Layer 10 of a small transformer language model trained on English Wikipedia (13 layers, counted from 0, width 128).
A neuron adds its activation times its output weights to the MLP's output. To switch it off is to set its activation to zero at one token and run the rest of the model.

Output weights of the MLP neurons that the questions are about. A number n stands for (n - 500) times 0.00091.
n20: 555,503,432,448,500,655,364,667,603,480,465,564,505,512,517,491,722,579,530,484,466,418,422,313,552,603,367,592,481,392,542,473,485,567,362,572,520,703,615,585,669,530,395,475,529,449,269,473,643,327,519,420,457,599,391,472,493,509,386,321,381,505,571,687,422,468,613,560,634,574,526,556,650,581,527,423,506,581,452,700,465,492,642,357,419,478,488,590,422,354,437,353,483,562,575,460,312,419,364,452,651,571,528,465,574,413,383,512,430,473,346,593,560,435,471,355,550,440,491,622,391,588,340,487,611,773,552,427
n30: 506,485,542,650,577,621,367,494,490,367,497,563,321,331,618,595,506,595,482,454,376,518,454,481,430,464,469,313,484,243,549,603,497,442,509,435,445,551,417,344,639,384,602,338,479,337,369,389,506,258,517,477,500,486,275,500,776,419,616,503,405,513,403,753,589,485,549,698,591,430,541,464,503,562,601,578,521,606,403,546,455,452,577,551,540,454,546,346,583,617,509,413,575,542,383,384,723,469,555,372,652,609,469,613,500,689,558,407,627,419,590,473,681,483,670,410,479,359,522,603,587,614,528,413,488,424,572,416
n47: 521,514,432,526,562,430,425,526,503,359,511,593,413,423,617,447,341,542,611,510,654,522,517,544,426,500,433,409,304,465,500,529,414,540,451,524,457,560,594,546,412,545,430,366,738,483,484,509,485,503,593,364,557,359,725,694,412,445,506,462,503,563,545,234,658,427,633,604,538,643,475,446,539,514,533,523,429,557,436,573,488,542,483,610,500,667,532,800,292,530,368,508,361,427,461,503,579,529,338,382,534,656,583,480,438,522,376,538,459,450,455,402,399,460,690,563,379,584,629,850,557,418,454,403,546,453,488,411
n63: 366,332,599,563,387,543,446,395,500,447,593,564,523,610,541,370,541,474,604,512,457,455,591,482,689,506,497,513,466,485,283,763,497,309,402,700,444,718,632,543,604,573,471,541,595,461,497,358,368,552,364,542,509,418,606,557,695,488,507,463,643,585,574,358,595,689,540,621,608,603,639,606,484,487,306,410,477,431,445,428,514,506,652,439,628,384,303,730,319,393,739,394,633,478,356,407,212,375,400,577,405,455,728,404,305,595,579,556,560,383,380,532,565,583,472,383,465,459,531,500,629,490,401,491,487,344,322,546
n77: 400,439,435,436,420,485,554,522,237,477,526,529,595,538,617,669,524,344,400,482,539,564,530,551,421,511,503,679,503,440,508,544,430,352,469,431,570,382,506,517,341,645,546,340,540,536,602,620,572,519,201,631,415,680,489,440,691,367,478,373,581,560,553,331,518,529,449,508,642,602,500,582,369,483,351,512,612,646,492,541,531,383,428,383,408,481,426,405,563,516,562,404,565,721,477,385,552,608,506,682,486,559,667,425,582,566,542,461,422,603,541,454,407,269,579,431,541,267,549,520,389,526,318,639,485,472,588,525
n78: 477,535,497,539,458,575,519,765,454,630,412,575,531,535,562,416,450,597,510,585,603,337,388,605,367,578,714,595,476,568,581,494,576,568,494,304,664,393,443,372,602,479,695,603,466,774,414,419,493,327,452,238,520,555,521,717,334,442,476,509,481,505,513,331,455,509,482,430,186,429,444,604,557,453,639,509,293,627,491,526,595,415,509,550,400,584,552,771,400,432,391,648,430,525,328,497,408,455,513,476,472,341,711,663,593,531,290,285,562,362,601,566,497,621,449,497,368,510,507,431,595,443,383,503,545,585,316,406
n82: 345,500,665,513,460,427,311,524,126,635,395,403,724,422,551,541,393,334,438,393,525,353,559,479,374,533,491,594,503,666,577,376,476,465,589,582,463,370,466,646,649,467,526,541,689,605,350,533,549,515,303,507,456,503,469,606,370,463,507,631,624,475,380,438,542,436,546,481,646,381,535,532,481,699,489,394,481,496,561,647,479,308,427,694,474,494,428,776,635,354,438,638,401,542,403,316,446,431,614,651,398,607,523,490,466,503,418,656,759,593,681,468,447,411,559,531,429,466,343,496,597,587,559,454,595,600,366,728
n114: 375,457,335,568,662,568,349,613,467,551,565,539,568,490,603,577,548,464,546,376,308,477,537,700,316,416,540,637,426,546,516,470,424,507,387,571,399,156,325,446,388,358,699,448,625,530,481,520,571,658,426,521,431,348,331,466,547,605,535,541,500,573,569,489,407,700,446,500,792,497,651,582,497,513,341,454,510,237,322,415,626,350,445,393,480,559,473,332,671,136,560,618,459,405,577,507,408,513,619,561,471,622,644,562,349,390,292,561,625,457,626,711,751,541,429,560,546,549,614,523,575,510,460,397,580,528,421,594
n155: 419,276,519,545,313,332,526,427,392,519,569,421,379,614,551,566,545,486,623,531,650,485,420,500,462,535,451,537,450,576,666,503,695,644,409,462,564,445,594,511,564,440,506,607,548,512,308,500,613,442,451,576,386,566,489,500,286,466,578,596,529,423,535,315,391,381,458,419,446,376,383,599,454,397,490,599,655,358,644,285,395,614,466,475,468,600,506,737,435,461,527,515,751,587,384,491,435,441,468,545,497,491,424,483,448,589,553,662,548,703,429,325,373,639,453,547,625,525,543,383,328,514,497,490,482,681,636,536
n170: 534,491,497,362,690,388,533,589,472,647,288,483,455,519,515,786,585,672,466,519,612,554,406,489,592,426,625,458,526,250,479,378,503,510,518,326,604,615,518,509,488,346,469,503,306,563,545,376,430,374,515,574,359,461,590,512,371,485,623,602,491,503,503,728,553,543,319,327,536,374,388,565,228,549,514,382,369,678,570,366,497,523,576,565,616,315,446,601,478,529,270,506,542,629,599,561,524,608,385,547,396,441,561,614,545,424,585,417,564,552,636,396,548,529,577,315,577,559,418,504,664,562,465,494,566,347,593,515
n191: 696,521,492,465,434,434,467,638,582,513,563,503,582,594,580,455,494,365,359,543,422,529,497,561,407,584,551,473,228,355,532,509,687,471,673,514,288,484,416,602,585,622,307,299,550,497,485,419,676,466,645,632,395,663,515,403,258,535,448,397,437,479,518,545,365,418,564,482,368,538,458,512,506,423,454,670,409,508,417,713,565,342,569,500,555,488,593,549,253,500,512,506,649,530,379,676,497,494,656,576,452,561,371,560,414,598,262,647,637,599,602,455,485,451,411,406,560,355,388,441,473,425,472,465,401,553,658,602
n212: 601,460,405,631,622,339,539,731,436,581,628,533,263,523,705,578,543,530,497,577,490,500,470,601,491,272,609,561,475,354,440,299,573,382,513,637,398,630,437,494,320,347,365,640,474,436,426,463,539,538,422,431,494,560,542,376,165,449,518,587,392,500,410,372,473,295,462,654,706,481,552,536,431,520,627,619,657,670,409,422,380,694,405,570,385,453,351,696,297,571,345,646,567,579,610,658,630,425,537,446,346,390,562,493,493,695,480,421,616,593,261,448,522,563,525,514,500,493,398,728,507,635,710,449,585,483,400,459
n214: 442,489,431,601,438,465,338,638,722,424,596,484,546,560,503,666,526,622,520,515,555,428,465,471,553,545,578,403,537,473,435,546,611,408,549,481,571,313,505,451,644,503,602,440,374,366,478,594,568,549,489,730,490,446,450,500,653,373,323,544,584,413,497,571,378,548,541,500,25,533,506,720,369,514,612,566,626,428,533,349,625,614,545,322,436,467,355,98,494,576,442,375,615,389,386,607,599,456,713,544,399,569,512,339,548,573,448,559,465,566,431,607,456,353,460,512,497,530,566,464,580,378,488,474,375,616,631,527
n221: 598,357,455,626,586,371,568,579,435,547,325,599,324,561,354,548,438,711,512,416,395,473,506,570,506,444,420,541,523,514,624,509,264,408,433,303,573,497,381,485,589,474,705,478,509,441,485,369,412,500,414,467,525,558,524,583,688,506,673,576,641,557,610,448,719,351,439,588,725,568,324,482,530,425,655,503,506,500,587,432,403,633,392,596,509,477,469,382,593,281,550,576,503,476,432,339,377,376,433,503,344,417,440,437,583,566,596,534,440,500,523,668,577,361,447,591,424,312,452,591,579,588,528,486,702,595,326,777
n237: 666,552,524,527,469,534,663,506,360,605,695,655,467,438,445,387,419,477,695,570,375,394,384,361,512,530,709,309,350,494,400,447,507,310,419,789,601,469,506,274,526,595,614,417,420,543,300,601,574,417,380,625,524,414,490,684,488,601,658,690,568,603,470,578,646,634,459,430,582,452,343,405,445,613,595,546,500,619,534,538,804,369,429,428,463,341,400,527,550,356,317,503,308,760,554,296,438,557,431,446,422,572,381,652,473,522,407,487,503,527,494,529,396,453,564,591,412,591,486,406,412,461,520,526,383,588,463,506
n247: 344,470,605,475,545,411,352,519,744,408,518,460,463,542,419,520,424,350,329,455,568,510,434,413,296,552,316,442,348,469,652,377,494,471,472,325,648,560,514,432,595,542,597,388,500,488,644,448,417,357,411,539,435,635,417,506,468,460,725,706,424,588,515,581,509,538,543,606,530,448,390,453,473,299,579,423,494,507,475,587,607,503,371,306,623,638,509,276,545,658,774,530,594,541,445,552,676,606,527,383,368,539,534,518,729,491,331,652,421,489,409,526,411,497,558,544,683,487,437,490,453,524,539,457,597,505,482,494

Each question names a token from some text and the token that comes next. It shows the activations a of the neurons there, in the order above. A number n stands for (n - 500) times 0.057.

Then comes g, the gradient of the next token's log-probability with respect to the MLP's output, scaled to length 1. A neuron's effect is roughly proportional to its activation times (output weights . g). A number n stands for (n - 500) times 0.00078.

"==\n", then "A"
a: 499,503,973,499,467,509,524,477,502,498,501,516,507,501,500,494
g: 420,675,650,436,577,676,545,388,426,314,435,503,519,630,414,480,542,523,664,452,385,416,559,595,473,697,349,431,542,683,546,273,591,299,404,353,282,575,563,388,442,558,455,278,531,551,440,533,463,557,522,399,529,458,494,281,462,615,361,387,673,462,389,356,283,603,600,501,475,557,517,424,483,667,547,431,415,459,688,361,613,616,484,449,271,638,617,596,494,467,709,506,576,423,571,568,414,447,446,598,538,497,691,568,437,709,522,380,398,604,589,470,559,597,738,457,617,399,500,586,269,497,701,464,523,393,225,689
Switching off which neuron hurts the next token most? n47

"itt", then "au"
a: 508,502,491,501,505,510,499,499,500,496,497,527,485,484,509,492
g: 512,563,475,263,288,424,632,453,268,415,666,675,214,462,438,328,325,404,341,275,550,504,414,612,458,648,585,683,596,318,541,538,635,448,467,387,456,332,543,590,583,658,431,428,528,510,525,462,454,482,378,464,589,511,511,400,545,549,669,628,617,675,658,534,477,584,613,576,541,547,445,673,388,589,486,416,574,450,421,396,474,465,348,438,684,233,493,510,619,496,382,726,611,522,651,588,566,449,472,606,198,295,440,504,605,526,629,513,608,455,399,434,550,796,581,414,561,476,609,565,458,554,466,435,505,600,374,424
Which neuron, switched off, raises the next token's probability most? n221

" was", then " a"
a: 481,490,492,512,502,495,510,506,503,502,502,506,552,445,561,555
g: 591,394,435,642,630,596,637,386,433,394,450,498,542,636,496,639,579,454,551,481,520,574,540,538,368,488,579,236,816,701,564,325,577,258,686,522,568,362,503,441,454,431,583,502,588,390,503,693,539,518,546,451,448,480,623,633,582,542,463,447,290,491,439,441,582,390,587,355,430,448,540,461,422,508,441,305,672,424,607,427,444,301,344,347,402,467,528,561,580,521,415,556,379,669,509,365,646,519,568,730,251,564,276,751,810,596,562,506,388,451,532,399,416,561,605,515,368,536,301,635,554,406,592,536,442,507,331,454
Switching off which neuron hurts the next token most? n237

"ado", then " in"
a: 495,500,502,492,506,493,497,501,498,491,489,488,481,496,517,518
g: 638,500,294,781,655,414,603,374,439,632,448,480,650,269,437,538,629,239,456,369,560,701,347,423,327,570,503,448,681,399,515,298,314,444,522,436,657,753,331,534,542,576,615,526,407,581,489,593,473,559,607,553,436,724,333,513,567,685,487,308,547,422,338,575,717,491,499,456,485,461,367,454,470,409,399,483,307,496,583,562,492,348,468,518,457,501,446,547,438,543,308,728,442,468,419,466,394,559,410,699,618,742,597,710,564,487,559,423,486,596,498,393,547,583,530,567,513,344,542,398,705,555,497,452,411,403,476,447
Switching off which neuron hurts the next token most? n214

"20", then "01"
a: 494,463,495,500,495,495,498,508,544,500,500,503,495,510,495,504
g: 544,481,516,382,627,361,595,247,414,518,440,668,782,508,274,531,328,578,429,559,576,336,378,602,622,676,452,419,421,765,573,632,649,498,542,653,328,564,694,457,307,504,400,534,543,565,514,541,378,650,329,405,480,560,354,430,524,497,515,637,627,396,412,593,609,731,314,415,538,413,523,555,635,404,524,397,467,481,577,514,395,529,370,408,388,603,360,457,443,380,516,392,667,533,603,500,630,609,576,401,432,504,649,491,630,383,451,733,480,515,520,468,523,403,439,463,559,461,265,457,266,526,378,669,419,516,789,444
Which two neurons, each switched off alone, lower its probability most, in order? n30, n155

" |", then " —"
a: 504,504,503,496,504,507,499,498,500,496,500,495,548,495,493,484
g: 805,489,523,675,501,752,501,392,361,374,279,710,430,311,429,405,598,654,362,473,436,559,550,549,616,327,458,475,354,504,563,565,318,636,512,454,346,454,392,626,349,535,621,635,455,513,465,332,476,465,512,369,308,636,539,682,517,587,498,487,558,437,448,583,552,649,362,608,492,519,498,614,609,649,596,676,369,633,323,376,545,686,376,474,589,338,528,496,444,533,543,687,302,513,516,580,596,539,301,592,463,400,661,352,321,621,459,505,357,363,452,625,378,432,420,492,508,644,405,328,523,593,516,366,508,613,576,691
Which neuron, switched off, raises the next token's probability most? n214

"16", then " |"
a: 500,507,503,492,498,505,495,561,494,493,409,511,497,512,502,502
g: 545,526,521,302,355,550,271,716,527,473,327,360,438,413,534,337,541,423,603,456,418,825,610,403,412,532,591,633,472,463,413,664,563,480,542,358,452,410,473,395,607,735,359,493,533,585,462,537,690,461,567,441,582,404,404,529,494,373,399,491,291,532,338,583,504,487,523,453,481,778,492,485,379,513,479,524,379,452,600,546,458,530,544,173,681,582,678,395,343,378,639,543,371,467,552,558,520,541,492,499,536,727,556,578,606,350,203,573,516,458,502,326,713,453,664,602,529,509,561,541,638,399,599,645,701,477,384,418
Which neuron, switched off, raises the next token's probability most? n191

" of", then " f"
a: 499,498,491,503,482,490,523,519,458,493,497,496,562,497,498,521
g: 564,651,419,530,454,624,526,634,649,460,659,640,361,286,557,647,650,497,434,415,516,401,483,540,400,657,304,629,286,426,415,557,404,480,591,502,293,547,515,528,482,367,293,400,577,643,596,457,634,733,445,462,482,298,378,598,460,481,242,370,546,502,565,600,437,497,411,741,565,523,422,520,481,421,615,693,255,436,340,627,429,533,503,543,736,495,435,429,263,556,731,627,410,515,628,599,271,606,529,632,487,494,352,251,324,516,722,457,567,600,500,546,539,497,433,464,405,463,541,449,557,604,615,503,450,453,531,486
Switching off which neuron hurts the next token most? n155

"ev", then "es"
a: 498,459,497,495,500,540,499,505,500,518,495,505,483,477,455,502
g: 368,465,458,412,636,689,550,443,509,481,591,696,489,468,550,541,476,454,346,427,467,518,655,378,802,534,496,406,656,471,564,507,436,585,602,299,356,449,411,666,567,579,343,647,647,526,737,257,256,339,509,464,453,392,511,548,504,486,415,356,442,600,344,534,293,775,535,509,521,428,471,708,576,502,463,502,656,413,386,377,620,406,502,227,735,608,511,421,665,474,468,549,359,426,543,516,522,681,369,548,505,340,464,464,654,529,652,521,494,468,560,638,490,428,652,588,491,519,391,371,661,627,401,308,559,358,472,364
Switching off which neuron hurts the next token most? n237

"any", then " and"
a: 505,460,494,501,501,492,407,507,480,500,505,498,487,493,498,499
g: 417,368,601,526,532,596,429,699,392,604,459,583,582,664,485,442,665,300,559,270,357,415,390,612,433,571,318,370,579,387,219,495,282,409,472,587,485,434,582,416,431,474,636,406,562,538,600,487,498,611,557,564,341,481,625,400,714,592,627,535,479,726,495,625,617,471,437,648,467,315,526,481,562,571,461,458,604,432,475,495,199,585,459,444,595,470,533,470,360,670,692,414,494,541,598,437,730,594,522,424,515,322,579,392,837,546,453,438,530,455,392,589,434,376,755,627,481,341,566,311,431,565,406,486,634,400,494,404
Which two neurons, each switched off alone, lower its probability most, in order? n82, n155

" of", then " V"
a: 496,497,494,498,563,497,505,506,486,490,487,609,616,490,497,502
g: 614,446,589,584,579,460,518,586,594,293,449,428,630,627,467,331,487,645,642,252,407,548,524,699,459,531,404,564,355,395,627,476,368,491,563,473,367,543,527,151,475,441,352,524,516,651,494,323,587,377,312,566,332,470,467,777,529,541,257,390,318,441,685,521,502,440,567,423,569,553,452,504,588,482,562,624,578,403,581,423,383,593,776,477,379,536,211,498,336,451,661,531,501,557,722,482,616,675,445,465,732,550,575,436,573,476,514,530,497,446,461,623,523,732,589,405,579,309,448,417,621,525,448,360,457,479,538,572
Switching off which neuron hurts the next token most? n212

".\n\n", then "=="
a: 502,501,940,499,473,521,513,457,499,494,497,530,505,500,501,492
g: 586,418,446,485,381,446,462,581,646,445,536,605,534,585,635,518,642,569,460,639,509,480,657,654,654,487,631,366,564,402,474,641,460,564,522,647,485,618,214,520,608,512,500,481,435,633,718,576,557,366,537,276,348,462,542,487,568,423,363,415,604,570,696,553,650,207,528,427,501,446,432,525,675,179,669,579,419,540,410,518,289,510,290,579,422,614,427,371,496,570,518,583,570,490,240,403,654,513,648,452,589,494,512,579,508,628,532,240,584,411,218,566,435,496,523,462,311,535,398,428,628,404,617,481,491,375,284,527
Switching off which neuron hurts the next token most? n47

" be", then " strong"
a: 501,502,493,505,516,497,496,502,495,502,491,481,533,454,522,503
g: 364,625,345,518,469,634,315,386,476,349,449,429,224,424,508,502,516,514,430,421,528,423,580,386,552,602,480,334,389,630,491,513,432,616,764,528,562,341,507,483,655,413,297,370,484,795,735,583,564,711,487,462,587,520,543,665,438,405,521,568,615,415,474,447,453,600,515,679,547,557,598,666,434,588,523,495,384,419,395,545,475,492,690,671,224,670,503,461,455,596,500,452,477,529,376,499,306,447,267,589,467,387,560,448,464,305,566,473,493,709,483,582,665,560,450,451,588,455,722,502,135,464,583,603,531,560,422,506
Switching off which neuron hurts the next token most? n221

"mer", then "f"
a: 506,499,496,502,535,504,511,501,502,548,503,418,498,500,515,498
g: 538,512,435,444,543,576,481,420,246,535,408,576,530,420,562,609,474,156,476,286,700,569,622,332,533,291,484,554,434,553,491,598,451,459,454,581,499,603,469,574,376,582,471,498,540,642,540,655,288,442,575,632,463,241,661,551,302,331,487,467,595,256,482,454,598,450,461,618,593,227,312,495,439,616,595,546,400,507,634,275,494,675,506,656,682,540,281,496,514,387,679,666,480,576,424,495,550,418,544,449,476,506,364,344,518,442,529,600,612,493,727,615,753,557,571,452,516,513,615,519,464,613,489,356,453,412,678,530
Which two neurons, each switched off alone, lower its probability most, in order? n170, n82

"In", then " June"
a: 498,531,488,508,515,497,502,502,503,473,506,512,502,508,518,504
g: 358,403,521,427,464,672,345,400,354,568,360,495,564,481,396,538,426,664,483,442,430,495,376,510,651,506,497,425,435,550,453,661,663,579,554,301,308,546,625,415,612,380,776,570,431,312,478,237,591,707,610,436,512,463,557,433,558,511,515,500,459,435,567,392,416,463,192,768,617,506,619,514,334,509,566,450,379,398,629,504,357,559,369,480,240,545,415,516,551,571,485,361,431,621,504,521,578,571,528,581,508,830,777,634,468,696,435,610,608,525,561,499,522,417,416,534,536,367,378,496,553,634,454,289,522,644,414,641
Switching off which neuron hurts the next token most? n30

" Team", then " sp"
a: 497,489,502,528,501,489,499,507,490,505,502,505,491,500,499,507
g: 555,635,456,446,392,528,519,299,472,514,688,728,477,517,612,562,465,437,465,205,543,525,450,645,476,454,439,644,397,551,452,667,699,588,468,523,394,459,554,491,685,516,419,572,412,488,509,769,556,680,367,434,536,436,255,426,508,407,339,526,497,417,603,540,582,446,577,513,416,462,592,711,495,411,393,462,540,517,454,472,611,337,326,662,667,165,311,461,408,669,517,537,386,538,382,474,525,692,680,590,381,522,492,327,604,602,659,680,458,556,303,686,554,508,246,481,508,311,579,456,376,426,653,515,418,424,462,545
Which two neurons, each switched off alone, lower its probability most, in order? n63, n78

" a", then " member"
a: 500,491,494,497,499,523,500,489,501,466,538,505,496,499,526,530
g: 628,482,330,368,538,471,450,482,455,440,356,523,459,797,430,323,753,444,465,649,411,811,409,444,382,539,600,555,567,363,444,520,597,672,362,425,543,418,503,489,681,399,695,464,519,515,580,621,275,377,609,384,578,496,484,421,303,700,613,472,556,287,480,405,579,400,770,538,478,453,536,689,490,441,595,502,438,606,256,526,515,492,369,533,525,634,539,558,565,480,579,373,598,645,654,394,395,311,558,584,659,305,466,595,386,581,497,565,617,430,538,399,489,530,332,353,287,664,565,481,530,356,406,373,542,499,627,522
Which two neurons, each switched off alone, lower its probability most, in order? n78, n191

" w", then "ee"
a: 507,424,502,501,502,563,509,506,445,501,519,491,526,489,506,499
g: 316,535,423,376,404,493,203,410,454,596,319,665,452,463,446,341,585,493,542,563,580,548,400,549,536,745,258,557,561,767,541,624,464,573,579,522,732,575,500,389,307,635,540,589,354,604,634,354,358,298,467,508,545,355,603,573,472,472,395,333,489,494,407,576,514,552,405,421,482,461,584,576,461,719,437,388,483,511,582,516,557,479,445,497,575,573,462,538,701,531,432,489,486,484,550,550,450,417,382,630,662,521,555,317,370,749,797,526,666,551,483,523,485,423,458,486,363,553,616,599,324,482,548,646,449,118,397,575
Which two neurons, each switched off alone, lower its probability most, in order? n30, n155

"enn", then "a"
a: 511,427,499,499,467,513,504,499,501,502,497,520,604,552,434,486
g: 716,376,305,485,387,448,481,614,578,515,598,352,540,697,540,384,202,286,464,414,412,415,263,311,515,481,507,527,429,517,485,323,479,527,556,582,537,482,483,327,478,582,504,547,493,555,405,393,598,464,487,516,476,617,659,538,704,556,565,572,486,636,374,521,435,468,654,335,385,681,613,572,482,577,393,399,401,409,749,608,494,560,591,598,165,332,511,552,535,535,509,714,538,648,406,416,708,384,490,587,641,489,428,428,347,530,467,426,478,331,471,491,474,469,668,620,703,665,602,786,498,356,618,370,471,426,478,568
Which neuron, switched off, raises the next token's probability most? n237

"e", then "ason"
a: 501,530,511,493,493,490,453,492,555,253,503,569,503,497,537,498
g: 411,732,476,431,438,438,416,708,395,401,669,651,434,530,296,551,360,475,378,637,577,667,481,539,424,617,478,441,605,587,620,628,438,440,727,563,377,460,427,443,321,351,616,508,640,408,551,594,463,243,544,408,376,392,556,638,671,511,373,503,502,538,549,668,353,431,451,487,513,512,374,534,374,666,517,636,416,549,426,473,513,463,365,484,462,510,446,591,680,679,558,460,398,457,641,668,578,337,430,667,601,619,482,506,537,428,694,619,581,357,168,237,472,316,549,579,540,451,349,471,332,578,722,627,372,457,521,454
Switching off which neuron hurts the next token most? n170

"49", then "."
a: 499,490,497,492,425,481,502,503,496,493,502,500,485,482,498,500
g: 589,438,714,445,572,506,568,449,647,477,444,542,441,536,823,336,220,669,509,644,514,568,616,490,625,370,586,709,474,544,471,557,558,492,433,435,317,555,559,442,422,620,384,595,533,487,426,338,323,434,362,316,793,344,184,577,524,588,437,376,392,402,563,406,184,507,329,518,481,567,574,448,342,636,572,426,532,438,424,550,501,477,516,729,446,624,480,595,597,423,366,654,503,442,586,447,610,313,420,481,490,590,526,631,487,451,529,249,570,428,663,500,511,415,402,395,468,590,526,472,592,490,648,546,541,508,675,660
Switching off which neuron hurts the next token most? n77

",", then " m"
a: 498,499,496,496,488,490,510,514,489,528,520,501,577,503,494,508
g: 513,663,296,501,490,580,641,509,655,566,509,615,390,338,589,609,230,522,617,578,501,402,436,676,497,481,488,508,298,803,521,436,460,488,584,779,577,423,492,561,510,359,292,448,685,481,586,558,665,514,327,547,490,459,487,524,617,305,355,485,434,625,481,561,491,422,481,461,543,536,713,699,358,515,464,390,411,485,541,729,624,455,480,391,508,382,273,437,446,335,622,429,658,448,460,655,421,440,632,674,605,608,427,358,266,552,479,510,409,477,486,461,522,759,331,421,489,372,355,558,632,458,490,546,289,383,549,580
Which neuron, switched off, raises the next token's probability most? n170

" in", then " "
a: 495,495,494,506,535,512,504,501,500,501,508,506,504,499,505,538
g: 513,655,558,387,366,620,667,551,526,597,532,578,583,418,606,467,558,523,567,488,497,649,507,337,567,502,621,449,809,459,546,474,266,436,314,448,558,585,590,587,550,653,468,358,251,367,341,552,449,616,592,564,652,625,530,588,419,289,470,361,483,567,622,611,409,337,448,560,319,648,493,459,570,375,573,522,516,438,377,663,653,713,519,298,453,343,531,589,443,542,260,335,512,413,514,315,463,452,371,461,521,532,560,658,544,605,633,557,460,705,491,447,453,462,557,434,740,488,543,595,311,255,330,648,307,361,500,480
Switching off which neuron hurts the next token most? n77

" b", then "ronze"
a: 503,503,503,504,500,505,501,331,502,479,504,503,491,501,495,505
g: 573,734,470,463,399,300,251,585,538,329,534,386,487,539,617,420,611,435,546,518,492,574,570,642,425,671,564,403,476,620,298,259,712,774,551,643,509,580,542,478,623,310,457,598,531,344,584,486,550,578,308,554,548,508,389,416,429,554,359,528,604,638,703,449,343,662,436,280,401,375,425,548,455,573,560,535,559,399,477,382,495,335,485,462,534,363,548,613,699,380,338,553,566,663,211,248,460,532,479,541,579,377,366,621,549,581,530,635,403,606,536,512,598,418,467,540,603,450,654,643,488,498,595,281,475,420,479,614
Which neuron, switched off, raises the next token's probability most? n114

" ", then "19"
a: 501,507,575,493,528,499,511,500,501,502,499,493,492,327,508,487
g: 541,671,297,538,331,652,437,659,690,582,401,533,730,405,517,506,454,604,370,395,480,414,350,367,423,501,398,536,435,540,515,674,647,541,390,555,369,419,567,326,497,571,648,558,365,337,503,438,552,540,285,360,572,555,424,351,322,428,443,629,629,353,405,533,431,619,352,594,521,401,357,510,487,462,485,430,563,602,404,576,478,561,442,449,594,665,465,437,587,421,512,622,374,534,593,604,482,430,492,398,718,313,555,607,766,674,448,486,405,628,429,592,409,764,635,699,434,707,386,446,538,637,306,622,263,459,645,437
Which neuron, switched off, raises the next token's probability most? n47

"mb", then "ios"
a: 501,501,509,521,534,492,516,519,473,509,500,484,495,499,497,500
g: 686,590,577,322,721,550,636,423,560,383,715,598,404,246,465,386,601,602,438,629,526,491,454,748,587,432,711,472,232,541,406,441,464,388,550,596,313,383,328,562,445,445,466,720,569,502,530,178,587,424,353,508,629,484,414,398,246,335,613,599,453,579,638,412,494,687,482,541,551,513,429,564,693,524,485,604,457,349,356,481,426,429,587,478,471,405,464,572,345,404,417,393,533,456,507,425,607,661,464,687,520,684,552,310,547,426,482,592,537,436,529,627,429,424,634,553,619,580,329,566,439,732,558,458,424,433,508,446
Which two neurons, each switched off alone, lower its probability most, in order? n114, n155

" Ber", then "che"
a: 489,503,504,498,496,500,508,496,509,500,486,485,489,469,502,590
g: 433,620,388,499,514,464,339,616,432,527,429,624,667,414,326,351,538,413,488,617,516,665,406,479,408,578,592,581,618,322,580,344,375,365,463,633,615,492,463,611,499,396,350,389,665,309,595,308,561,361,519,712,732,449,432,446,475,388,607,461,570,542,479,461,518,438,481,400,608,633,331,447,428,157,415,401,460,489,827,511,594,462,545,735,389,502,429,429,540,435,485,636,416,505,435,600,755,463,707,425,184,429,579,554,536,657,577,332,589,514,487,657,418,701,585,652,475,484,410,428,549,564,557,503,457,509,492,576
Switching off which neuron hurts the next token most? n247

"01", then " L"
a: 498,502,503,501,504,487,500,500,500,521,502,506,486,498,501,500
g: 398,576,463,578,591,267,567,501,565,470,496,377,478,352,425,712,562,353,151,533,582,339,390,381,426,676,608,571,301,525,360,522,573,380,575,572,612,537,393,656,455,686,425,575,349,443,642,330,475,599,441,645,489,625,556,526,389,320,732,451,457,216,508,630,507,393,587,525,418,559,474,599,534,505,464,383,616,403,652,422,497,538,491,444,338,333,334,600,518,438,506,647,789,626,385,519,452,577,519,529,528,389,651,463,295,749,529,411,470,618,549,485,580,451,507,529,439,586,596,286,646,585,637,580,378,441,611,524
Switching off which neuron hurts the next token most? n170

" cross", then "-c"
a: 499,518,499,498,499,490,463,501,504,498,490,490,502,492,497,550
g: 403,602,473,580,364,401,379,582,406,394,708,621,167,626,587,507,502,392,371,422,353,600,429,660,372,524,447,475,334,496,483,686,614,360,653,478,526,473,567,455,586,364,435,475,502,379,416,470,454,459,488,561,571,413,366,690,728,417,601,716,529,550,733,374,462,511,408,643,433,663,614,595,421,486,467,519,501,524,356,512,403,459,633,723,344,219,351,545,524,510,576,646,446,590,456,267,662,550,623,499,262,542,606,645,418,648,465,553,548,629,367,502,382,647,361,501,552,458,683,441,630,466,568,522,430,448,552,281
Switching off which neuron hurts the next token most? n30

",", then " films"
a: 499,499,490,494,480,497,505,492,495,523,525,493,580,503,495,504
g: 379,756,227,516,519,614,503,593,565,397,617,575,729,511,475,564,503,439,323,558,521,587,403,560,592,714,507,346,586,364,588,501,652,427,597,576,638,721,465,600,562,518,586,508,453,474,434,429,571,568,344,402,497,588,528,436,510,509,605,607,386,581,623,513,219,407,309,309,503,558,442,398,344,479,448,595,631,496,367,461,520,470,452,570,647,407,425,393,385,433,336,594,707,645,193,483,627,475,557,692,439,450,351,522,308,455,723,509,603,516,376,492,503,479,285,337,473,568,490,602,740,343,365,466,574,603,373,541
Switching off which neuron hurts the next token most? n214

" class", then " was"
a: 496,502,499,499,513,491,434,512,273,500,496,493,488,492,497,498
g: 652,554,492,330,354,593,268,694,570,378,546,462,537,491,523,523,596,525,549,399,584,683,498,494,477,475,597,593,592,524,562,630,539,288,498,293,337,557,425,436,627,590,578,603,569,262,412,448,391,383,728,414,450,448,623,438,603,608,532,525,463,582,343,524,523,266,538,558,543,435,457,407,246,479,377,326,436,518,688,515,478,488,404,370,764,606,548,427,560,601,729,722,566,273,598,340,514,495,428,458,529,412,399,450,662,524,324,520,364,614,662,566,389,609,303,370,608,393,513,467,529,453,590,772,396,460,533,646
Which two neurons, each switched off alone, lower its probability most, in order? n155, n82

"ations", then " result"
a: 495,490,501,506,496,486,505,501,311,497,501,491,481,495,501,533
g: 453,663,385,512,386,575,286,510,423,546,495,462,534,634,299,408,651,466,519,506,543,762,480,426,572,424,748,591,340,261,516,662,612,645,600,402,417,465,465,418,441,391,308,518,452,292,680,557,648,350,538,619,468,479,310,433,520,384,288,465,593,607,520,635,664,289,533,610,460,494,684,497,289,577,507,491,634,368,440,485,372,553,494,444,623,586,629,362,540,793,519,526,450,572,577,533,413,549,329,445,714,381,311,367,484,403,444,708,491,622,490,647,414,485,489,528,491,438,597,475,429,369,642,568,417,639,423,646
Switching off which neuron hurts the next token most? n78